Layer 8 of a small transformer language model trained on English Wikipedia (11 layers, counted from 0, width 64).
A neuron's activation on a vector x is SiLU(gate . x) times (in . x), where the dot is the dot product.
The model reads these tokens: "us" " to" " ex" "pl" "ain" " wh" "y" " he" " is" " a" " pol" "y" "g" "l" "ot" " and" " wh" "y" " he" " is" " tra" "vel" "ing." " The" "n" " he" " over" "he" "ars"

The vector x that enters this layer's MLP at each token. A number n stands for n times 0.045.
0 "us": 27 -8 2 -4 94 15 -6 7 24 1 19 21 -3 -13 -11 4 5 16 -1 -1 -2 -5 -10 19 -14 -8 0 -5 -15 -3 3 -21 33 -12 -37 -8 8 -38 -4 -1 32 -11 14 -4 -11 8 49 -1 10 4 -10 13 -5 28 -19 20 14 -10 1 -16 -17 -5 -20 -17
1 " to": 1 -14 -40 -26 37 -4 -22 36 -10 8 1 15 -4 7 7 -18 -6 -35 6 39 24 -31 -23 9 1 -21 -1 23 18 -12 -13 7 72 0 -7 -10 22 -9 -16 5 -19 23 24 12 6 8 2 -32 89 -11 34 23 15 5 -31 0 36 8 43 4 -17 -24 -19 0
2 " ex": -35 -8 0 21 39 -41 3 23 -33 -47 -17 20 28 -14 -14 10 20 -10 17 -30 48 -10 -2 2 12 1 -28 -4 12 26 12 -49 -10 -17 -22 13 -17 -17 13 7 46 -16 -1 -41 -9 38 17 -41 32 -21 -19 14 30 20 18 27 1 -30 -29 -79 4 -55 45 -4
3 "pl": -13 -6 -23 -11 28 62 24 14 -33 48 9 0 -5 4 -15 10 -32 -31 11 20 17 -3 24 -12 -5 -38 24 -5 -2 26 -46 -20 -30 -3 -11 56 18 29 -16 8 16 38 18 16 -1 -44 26 -29 1 25 21 78 23 19 -44 23 20 -19 19 12 -3 -32 11 -46
4 "ain": -10 -25 -7 -47 41 34 4 -28 -13 -28 23 11 11 -31 -22 0 12 -48 34 32 24 8 -3 -37 14 -3 55 -5 -17 28 7 -18 74 23 4 -12 9 1 4 15 9 2 11 41 -1 -1 22 7 -19 -6 -15 21 7 -3 -47 12 7 -3 13 -19 0 -1 35 -34
5 " wh": -89 -3 18 -43 31 -51 -11 3 -15 -2 -21 5 40 -13 2 9 49 40 27 -5 -26 19 46 0 0 4 14 -45 -26 34 1 -5 22 -13 -15 -9 3 -9 9 7 -6 11 31 51 3 -2 4 -14 28 -17 8 4 -14 42 -26 -52 37 -5 -29 14 51 -49 2 18
6 "y": -17 13 11 -33 29 8 -22 30 -30 3 -17 48 14 2 -1 -59 38 -25 26 21 -27 17 -30 28 -16 -16 -22 9 1 -11 7 -15 59 -11 -33 21 10 -48 -30 -25 0 -6 -6 51 -39 6 -45 -13 -16 20 -14 15 45 3 -19 -7 1 -14 8 7 11 -3 -37 15
7 " he": 10 28 6 -59 25 15 -11 -37 -22 -5 -7 36 -7 23 -5 -34 7 4 37 -4 -64 -6 -28 42 -35 -1 -67 -31 21 -24 -24 -24 27 -28 -2 7 -21 -6 -23 -26 16 30 17 65 -44 19 -17 -43 16 13 28 -25 25 3 -17 10 -16 -2 53 -1 -4 -2 -24 0
8 " is": 18 -4 -54 -8 27 -23 -39 -24 -13 22 38 20 14 12 -23 -5 -18 -28 52 -3 -14 -3 1 22 2 46 4 -22 1 -7 -9 -16 31 4 12 -20 55 -27 -7 -5 -17 26 36 49 -12 6 -18 -68 3 -14 -4 9 12 -40 -36 11 21 -23 16 -19 37 27 -38 4
9 " a": -2 15 -45 17 12 -33 -12 4 -9 16 24 24 12 -8 6 -29 -35 13 55 23 24 1 -11 41 -6 13 18 -29 -12 -17 -7 -17 60 -12 -17 -24 -13 -61 20 5 -67 -1 -15 30 -12 16 -15 -42 13 -19 -6 -8 1 0 35 -17 21 -23 20 11 -9 -55 11 -42
10 " pol": 22 -6 1 10 6 17 -7 5 0 3 -30 -41 -1 -23 -56 -21 -1 14 34 26 -6 32 21 -23 -20 -16 20 2 29 1 -39 42 5 -39 -23 -39 46 37 25 -38 46 20 -14 38 19 14 -45 -18 8 -40 -35 30 -23 -11 -24 -36 -5 26 -10 42 58 -23 18 -32
11 "y": 14 5 26 7 38 -3 -14 -10 42 21 -13 19 8 -12 -4 -27 23 14 70 15 6 3 24 34 -10 7 -6 -3 40 -18 -54 14 46 -7 -8 -11 15 1 -7 -15 10 -10 13 27 40 32 18 -20 -12 -29 -9 -3 -2 23 36 -25 2 -18 48 10 20 21 26 -37
12 "g": 15 1 28 -34 73 3 -11 45 21 -27 16 57 24 23 4 -11 -21 2 13 23 -15 19 10 -11 -1 10 1 28 39 16 -35 15 -6 20 -35 1 33 12 -1 -9 29 7 -28 47 -17 0 24 -28 -20 23 17 15 16 14 -8 -17 -25 11 -9 -19 13 -18 -33 -2
13 "l": -9 33 10 9 61 27 -34 42 -5 38 13 29 3 19 -24 7 -20 -20 22 1 -55 -17 -3 -33 1 -52 11 4 18 28 -50 17 -32 -11 -11 32 11 16 -12 -40 32 -7 -10 38 -20 24 -20 -12 -21 22 32 -7 15 9 -5 3 4 21 -9 4 6 -17 2 -11
14 "ot": 5 7 11 8 81 9 -31 -14 26 11 14 9 -10 -19 -9 4 -18 -9 53 20 -19 -2 18 -15 1 -3 -18 4 11 -19 7 7 28 15 -27 -11 15 -13 -9 -27 25 -25 -7 18 3 24 -2 -27 -12 -10 -10 26 -11 2 -42 5 6 6 -14 9 -7 21 4 -36
15 " and": 19 -3 -2 -25 9 -3 -44 15 -41 4 -1 11 -8 4 6 8 2 -33 37 12 -21 7 -45 1 8 -21 -33 -18 16 -47 23 -1 82 0 -15 12 -4 -18 -4 -15 12 2 -8 35 -15 -3 -27 -41 7 -28 2 -27 24 -17 -32 8 21 30 10 -6 -14 2 -23 -20
16 " wh": -74 -11 23 -38 25 -53 -5 20 -10 1 -13 -3 20 -6 -23 13 46 -7 38 -28 -40 30 39 -6 17 17 18 -47 8 42 -13 -12 2 -8 -20 -15 3 -26 -1 -1 29 11 19 57 -21 0 -18 -18 44 -38 -2 8 13 20 -37 -49 25 -21 -17 -13 20 -53 -11 33
17 "y": -7 17 7 -44 14 0 -20 28 -34 -1 -33 40 14 4 1 -40 33 -47 23 12 -35 20 -26 23 -9 -16 -24 8 4 -25 13 -18 52 -5 -27 10 14 -45 -24 -24 5 2 -21 55 -56 10 -54 -29 -12 12 -22 7 52 -5 -21 -17 -4 -5 20 6 3 -6 -42 1
18 " he": 14 27 9 -63 21 12 -14 -35 -20 -9 -13 28 -6 18 4 -25 1 0 34 -9 -62 -5 -24 38 -33 -10 -68 -31 20 -29 -9 -19 23 -35 -7 -5 -16 -4 -19 -27 15 28 9 66 -46 30 -19 -46 14 11 28 -34 30 4 -16 3 -20 4 65 2 -10 -6 -21 -6
19 " is": 16 -6 -50 -8 29 -24 -35 -19 -13 23 38 16 12 9 -12 -3 -19 -40 55 -3 -18 6 3 23 3 44 0 -20 3 -11 -4 -12 35 2 12 -22 55 -28 -5 -7 -17 22 32 48 -10 13 -26 -69 5 -20 -6 7 20 -38 -35 6 15 -18 21 -14 35 29 -37 4
20 " tra": 2 39 -30 -29 39 -12 9 8 4 -15 44 38 19 -20 -34 29 22 -26 28 -4 -10 -8 0 -5 6 29 -31 -28 34 -3 -32 -28 -5 -32 11 -18 13 -3 28 0 8 78 -40 9 -39 2 17 -10 42 -23 -16 17 -16 -11 32 15 -13 -6 65 25 -9 -64 5 4
21 "vel": -17 -8 -10 -49 55 28 -4 9 -7 9 24 -7 -23 -52 32 -8 -8 -20 50 5 -10 42 11 -13 9 12 18 30 22 5 -42 -27 25 25 -39 30 18 -25 26 26 -22 8 -16 19 9 17 19 -15 17 -16 1 -16 -29 -18 -51 31 -30 -16 2 3 21 -5 -26 -17
22 "ing.": 24 64 17 -55 20 -50 4 -2 -19 38 -17 38 -7 43 -12 -46 21 -12 2 21 -1 -12 -17 39 3 -21 28 -7 -16 -29 -42 40 30 8 -21 -9 48 -61 20 -16 35 -3 27 42 -37 -24 -1 8 1 5 10 14 9 -12 -26 27 30 -5 -11 -55 4 9 32 3
23 " The": -7 -28 -13 -3 2 -6 -26 7 -2 13 -3 16 7 17 19 -26 5 3 46 -16 41 20 -12 -5 8 14 1 -33 -71 -18 -2 3 72 -4 -22 -12 -31 -39 3 -2 10 4 14 29 -75 29 -27 -25 17 -7 -4 -10 22 31 -2 -14 -3 -19 0 39 -17 -5 -40 -13
24 "n": 13 -7 5 -62 32 -10 -16 8 -13 17 -26 42 16 12 -30 -28 21 27 29 -3 -52 -31 -26 -14 4 -14 54 -31 50 0 20 13 10 -8 -12 -20 29 -4 -11 -38 7 -25 14 20 -22 -1 0 -29 -29 -26 -1 12 -11 -10 -74 -35 -25 29 15 -59 22 4 -30 -19
25 " he": 16 24 -2 -56 31 17 -6 -27 -6 -14 -9 33 -15 17 14 -16 -4 6 35 -12 -49 8 -11 43 -27 -20 -75 -32 13 -24 -16 -16 9 -46 -7 1 -26 -5 -12 -36 27 16 1 46 -34 32 -27 -49 18 13 21 -29 40 1 -5 -11 -24 9 75 11 -14 5 -24 -4
26 " over": -40 18 -24 -40 51 -18 8 23 -9 -6 -17 33 -22 -40 -23 -55 -51 -9 41 18 1 35 -16 -17 6 23 -22 22 22 -19 -40 -19 25 -15 -1 19 15 -21 22 -5 4 21 -16 -7 -25 16 -28 -14 39 -25 -14 17 5 11 -34 49 7 -11 48 -38 11 10 36 6
27 "he": 0 41 3 -22 30 -20 -15 32 -35 22 -17 20 -16 -19 32 3 26 -71 27 -1 -67 -13 -44 28 -30 -9 -48 -25 46 -16 -36 6 28 -41 -25 34 -12 -3 -9 5 1 1 -34 24 -10 32 -13 -20 22 -38 -15 -8 -16 0 -11 -2 -39 16 60 27 5 -6 -16 -26
28 "ars": -19 -18 9 -8 52 2 -16 28 -14 -24 5 39 12 -29 -4 -3 23 -51 51 -14 -36 13 11 5 -2 5 28 -12 22 -5 24 5 57 -18 -18 1 15 -46 8 21 -39 -13 33 1 -14 -11 -20 -15 9 -13 -19 2 29 -24 -61 -2 11 17 10 -31 -2 8 18 0

Each question shows the input weights of one neuron of the MLP. A number n stands for n times 0.0045.

n107 gate: 25 -40 -14 15 -4 13 -20 -13 5 -8 -16 -3 10 28 -27 24 -60 -14 47 5 8 -28 -9 13 3 23 25 47 10 23 -7 -16 -28 5 8 16 -19 -13 8 -28 39 18 -7 27 25 18 -1 -34 -6 -19 8 -17 28 -9 14 -18 -27 -23 -8 30 -5 28 -11 -5
n107 in: -14 -19 -5 -9 -10 31 20 -5 23 -5 18 -2 43 12 49 -6 -17 -4 7 5 -11 -20 -38 0 -15 6 1 9 -18 -5 30 8 17 19 -8 25 15 -41 13 -17 29 34 -37 13 -12 -8 -7 36 -12 21 24 16 27 -16 -3 -50 2 2 0 -25 -6 -33 16 17
Which token does this neuron like most? 12 "g"

n70 gate: 2 37 12 10 -42 17 -13 36 15 -4 -9 23 -19 20 -27 4 8 8 20 32 -26 -15 14 18 41 8 27 22 27 3 9 -11 -11 -17 3 -11 19 -2 21 4 0 15 -36 27 31 7 54 11 9 -9 14 -19 10 -8 2 -1 -12 -66 2 15 22 -43 17 26
n70 in: -11 2 -9 -18 -19 13 -12 -1 15 13 -14 24 -8 6 -6 -4 -31 33 31 1 16 6 18 8 47 11 -20 -9 2 -20 -20 16 1 -10 -8 19 60 58 -19 -14 -26 26 -11 26 -29 23 21 21 3 -29 6 -14 -13 19 21 -26 22 11 13 -11 9 -14 -13 12
Its three highest activations, in order, are on tokens 20 " tra", 11 "y", 12 "g"

n94 gate: -24 14 42 -3 26 -21 1 -18 -14 -1 -10 -3 -6 -37 18 0 -37 12 -28 34 -10 -25 8 32 16 29 13 36 12 -2 -36 5 -19 -22 37 28 -5 -20 -25 19 -26 8 -32 -8 14 3 -2 10 -1 12 5 -9 20 -11 -21 -36 -22 55 2 -10 9 6 -23 -1
n94 in: -2 0 -5 5 -11 -20 11 -12 20 33 11 15 3 3 -31 1 -6 10 20 -5 17 -10 15 -6 -1 -36 -53 -5 -24 -26 10 32 -25 2 29 17 28 -1 5 -22 0 7 27 24 15 -30 21 0 50 -42 4 -11 -22 15 44 0 9 13 4 4 13 -39 -37 9
On which token does it fire most, and how strongly? 4 "ain", at about 0.49

n128 gate: -45 0 20 9 3 21 5 -41 -9 0 -3 34 19 -4 -9 9 3 -26 -16 -8 -5 21 31 35 30 16 -18 33 37 -18 -50 24 -10 -6 1 14 9 -16 -2 12 21 6 30 -18 31 -39 -8 22 4 -28 14 -2 30 -26 17 32 -17 -1 0 -15 -47 -12 12 -2
n128 in: -10 16 21 -36 -14 7 12 19 4 -8 30 1 17 8 -10 -20 4 12 56 -6 6 9 29 34 -29 -15 29 25 12 14 10 20 -35 -39 6 -11 31 -18 -4 16 15 2 44 2 26 -10 -1 29 9 10 -12 7 -49 49 10 -11 -14 -43 2 -10 -14 24 8 -19
Which token does this neuron like most? 11 "y"

n50 gate: 15 -21 21 -36 -13 -15 -2 5 -2 3 -16 -1 -28 39 -4 9 20 -5 -18 -6 1 -2 13 10 -20 11 -27 9 52 -1 -30 23 39 9 -1 28 -22 -14 14 -1 -8 1 -1 2 -1 -10 9 2 6 -3 9 -32 1 -21 2 4 -31 -6 -10 39 -13 4 51 -16
n50 in: 1 -20 3 2 24 -16 27 -17 1 23 16 17 33 25 7 28 -11 -24 -3 -16 0 17 15 3 -19 16 -12 -9 18 -2 -18 -38 24 28 0 -7 10 1 -24 9 -29 0 -17 3 -15 15 -1 26 -15 -7 41 27 24 -26 7 -8 9 -9 1 3 20 3 -4 25
Which token does this neuron like most? 7 " he"

n111 gate: 24 29 27 10 -3 -3 -51 29 -9 40 -31 -4 36 1 26 14 -3 1 -24 7 -23 14 -57 -15 5 -22 6 -10 -14 7 -48 13 -21 10 8 -3 -25 23 -11 12 -20 28 27 14 17 15 11 -14 -28 -2 41 23 -4 5 25 28 18 7 -11 46 23 0 -19 17
n111 in: -7 7 37 12 1 21 0 35 -20 11 31 5 29 19 16 -44 4 -7 9 12 4 -8 -19 5 26 4 -3 -28 11 5 12 15 10 -31 33 11 17 -19 13 21 3 -25 -6 35 -18 23 -6 2 -15 -3 23 15 29 24 -16 63 -9 -32 25 -12 -15 23 -18 -1
Which token does this neuron like most? 13 "l"

n119 gate: -5 -10 2 10 14 36 65 -23 1 2 -18 5 2 -6 -31 16 9 -6 -18 16 22 -7 9 12 -2 -46 1 -3 -5 -11 -16 9 -53 -6 -20 -18 15 -27 -18 -2 25 9 33 7 21 16 9 -1 -29 -6 20 55 35 -17 47 -20 47 15 -18 15 -24 6 10 -24
n119 in: -39 12 31 32 -13 23 13 20 -5 -31 14 -10 -2 -38 15 -19 -6 -20 11 -6 8 -8 35 45 0 -12 19 -30 -27 3 -1 4 -3 -2 13 11 42 -9 -12 -20 6 -37 15 -27 35 9 9 -10 -6 5 47 15 15 8 13 4 -19 -9 4 11 10 30 -26 8
Which token does this neuron like most? 3 "pl"

n9 gate: -35 5 -18 -12 -77 7 36 -8 -45 26 2 -1 3 -11 -29 8 4 13 18 23 -43 -22 9 -25 32 3 18 2 -29 -18 -8 9 2 -20 -1 -12 24 18 17 9 -35 1 -25 -10 -1 -32 -18 -12 -7 -17 -7 26 20 7 41 -17 9 -18 48 15 9 -13 -5 7
n9 in: -37 21 -7 -4 6 -10 -15 -29 21 -14 -6 12 -18 -12 -7 -13 47 21 4 -15 -16 -18 45 14 5 1 22 -17 17 -22 -9 2 5 26 13 39 9 -26 12 -29 -21 -3 -11 3 -45 -2 29 3 -12 -5 40 8 24 -15 -34 16 -8 -30 11 -19 33 -9 -5 -18
On which two tokens does it fire most, strongest first? 5 " wh", 20 " tra"

n103 gate: -25 -34 3 -16 -14 0 25 18 -12 14 19 -9 -6 -23 2 -7 -17 -2 -38 -10 -4 -13 -7 19 12 -25 20 1 11 -9 -6 -48 29 -3 31 6 3 10 -28 10 -1 -4 -18 21 11 5 2 -3 -10 -17 -2 33 18 24 -31 -4 46 3 45 7 16 -43 -16 -28
n103 in: -16 -33 -39 -21 8 -13 -6 -19 8 -7 19 -12 25 -3 23 9 -1 0 -28 24 0 3 -22 7 -2 -51 59 13 19 -15 -15 -19 -10 -11 20 3 -30 7 -30 -1 -21 16 -7 -3 21 -27 7 -5 17 2 16 -11 -5 25 3 -7 14 -31 11 15 -25 11 -19 -15
On which token does it fire most, and how strongly? 3 "pl", at about 3

n180 gate: -29 -28 -31 18 -54 11 33 5 -36 -49 -23 16 4 -37 -4 16 -55 -24 -13 -7 17 -14 29 -25 36 -4 -15 0 -12 -35 -13 -20 8 -7 5 -33 19 13 0 2 18 -14 -11 -41 7 14 20 -12 7 23 15 4 -23 -19 20 21 39 24 1 -14 7 5 10 21
n180 in: 6 46 -5 -44 -19 14 -28 38 -3 -15 20 -26 -66 -6 32 20 -14 15 -12 1 -8 -7 0 -24 8 4 27 16 -2 28 27 -15 -14 31 -4 -8 -26 20 6 -13 -14 24 23 13 2 0 -13 19 -19 -2 16 -8 21 10 -16 -18 24 29 -2 -38 -18 9 5 22
Which token does this neuron like most? 11 "y"

n114 gate: 26 23 25 -7 -22 -44 -46 15 4 -39 -17 -17 4 -5 11 10 22 -31 22 26 -6 6 42 17 -9 4 1 9 -6 23 53 -23 -26 -60 -28 -4 18 -55 -6 12 -41 14 -19 1 6 -18 29 -2 15 -17 41 -28 23 11 24 -29 -15 9 1 2 0 -19 -8 36
n114 in: 3 -8 -13 7 -12 -20 -15 31 23 7 -22 -26 5 -16 24 22 9 5 -5 42 42 -5 -18 -7 -10 -2 -5 4 -30 0 17 4 -15 -5 -21 -37 9 4 -6 -2 -15 11 25 -33 20 -28 9 -21 36 -14 15 3 27 14 26 -12 4 -31 8 -27 61 18 -2 -6
Its three highest activations, in order, are on tokens 5 " wh", 2 " ex", 13 "l"

n102 gate: 30 20 -1 21 -21 -58 -13 -11 -50 5 -4 26 4 3 -11 -15 31 -23 20 21 -45 -14 6 -15 28 -43 -11 -8 -6 23 -1 -30 16 15 -14 11 -1 32 5 -5 2 24 -6 -34 -20 -5 -5 -43 37 -6 24 -6 -13 -21 13 -6 10 -13 -33 12 8 25 -10 -42
n102 in: 9 -23 -38 -4 -9 27 10 -22 -27 24 10 -7 -13 -6 -2 7 -5 22 -6 -30 -22 -7 -35 21 20 30 33 41 12 4 12 -25 16 6 -4 11 -10 12 3 25 -10 -1 -6 35 -9 11 -25 -15 17 -21 21 0 -30 13 7 -46 23 6 -4 -15 -10 -2 -32 -33
Which token does this neuron like most? 15 " and"

n20 gate: -8 -36 2 10 -4 28 -23 -23 2 -14 -7 -7 -8 -24 -29 -11 32 3 -1 29 -7 -24 -22 42 -35 -26 -3 5 -12 10 -16 56 -6 20 4 5 -16 -11 1 0 -6 -21 16 -28 -8 -27 15 17 -27 26 -7 -10 4 -26 -34 16 -4 -17 20 14 15 21 -19 29
n20 in: -12 12 16 -14 0 8 -41 10 -13 29 11 0 22 9 -14 -24 4 9 22 2 49 15 -28 -10 -20 17 18 -20 -7 -1 13 -31 22 1 -4 -23 -7 -22 -5 22 10 21 14 34 12 16 -18 -29 44 -32 -5 -26 -15 -3 -26 -11 6 -4 -2 15 -14 11 -27 -12
Which token does this neuron like most? 6 "y"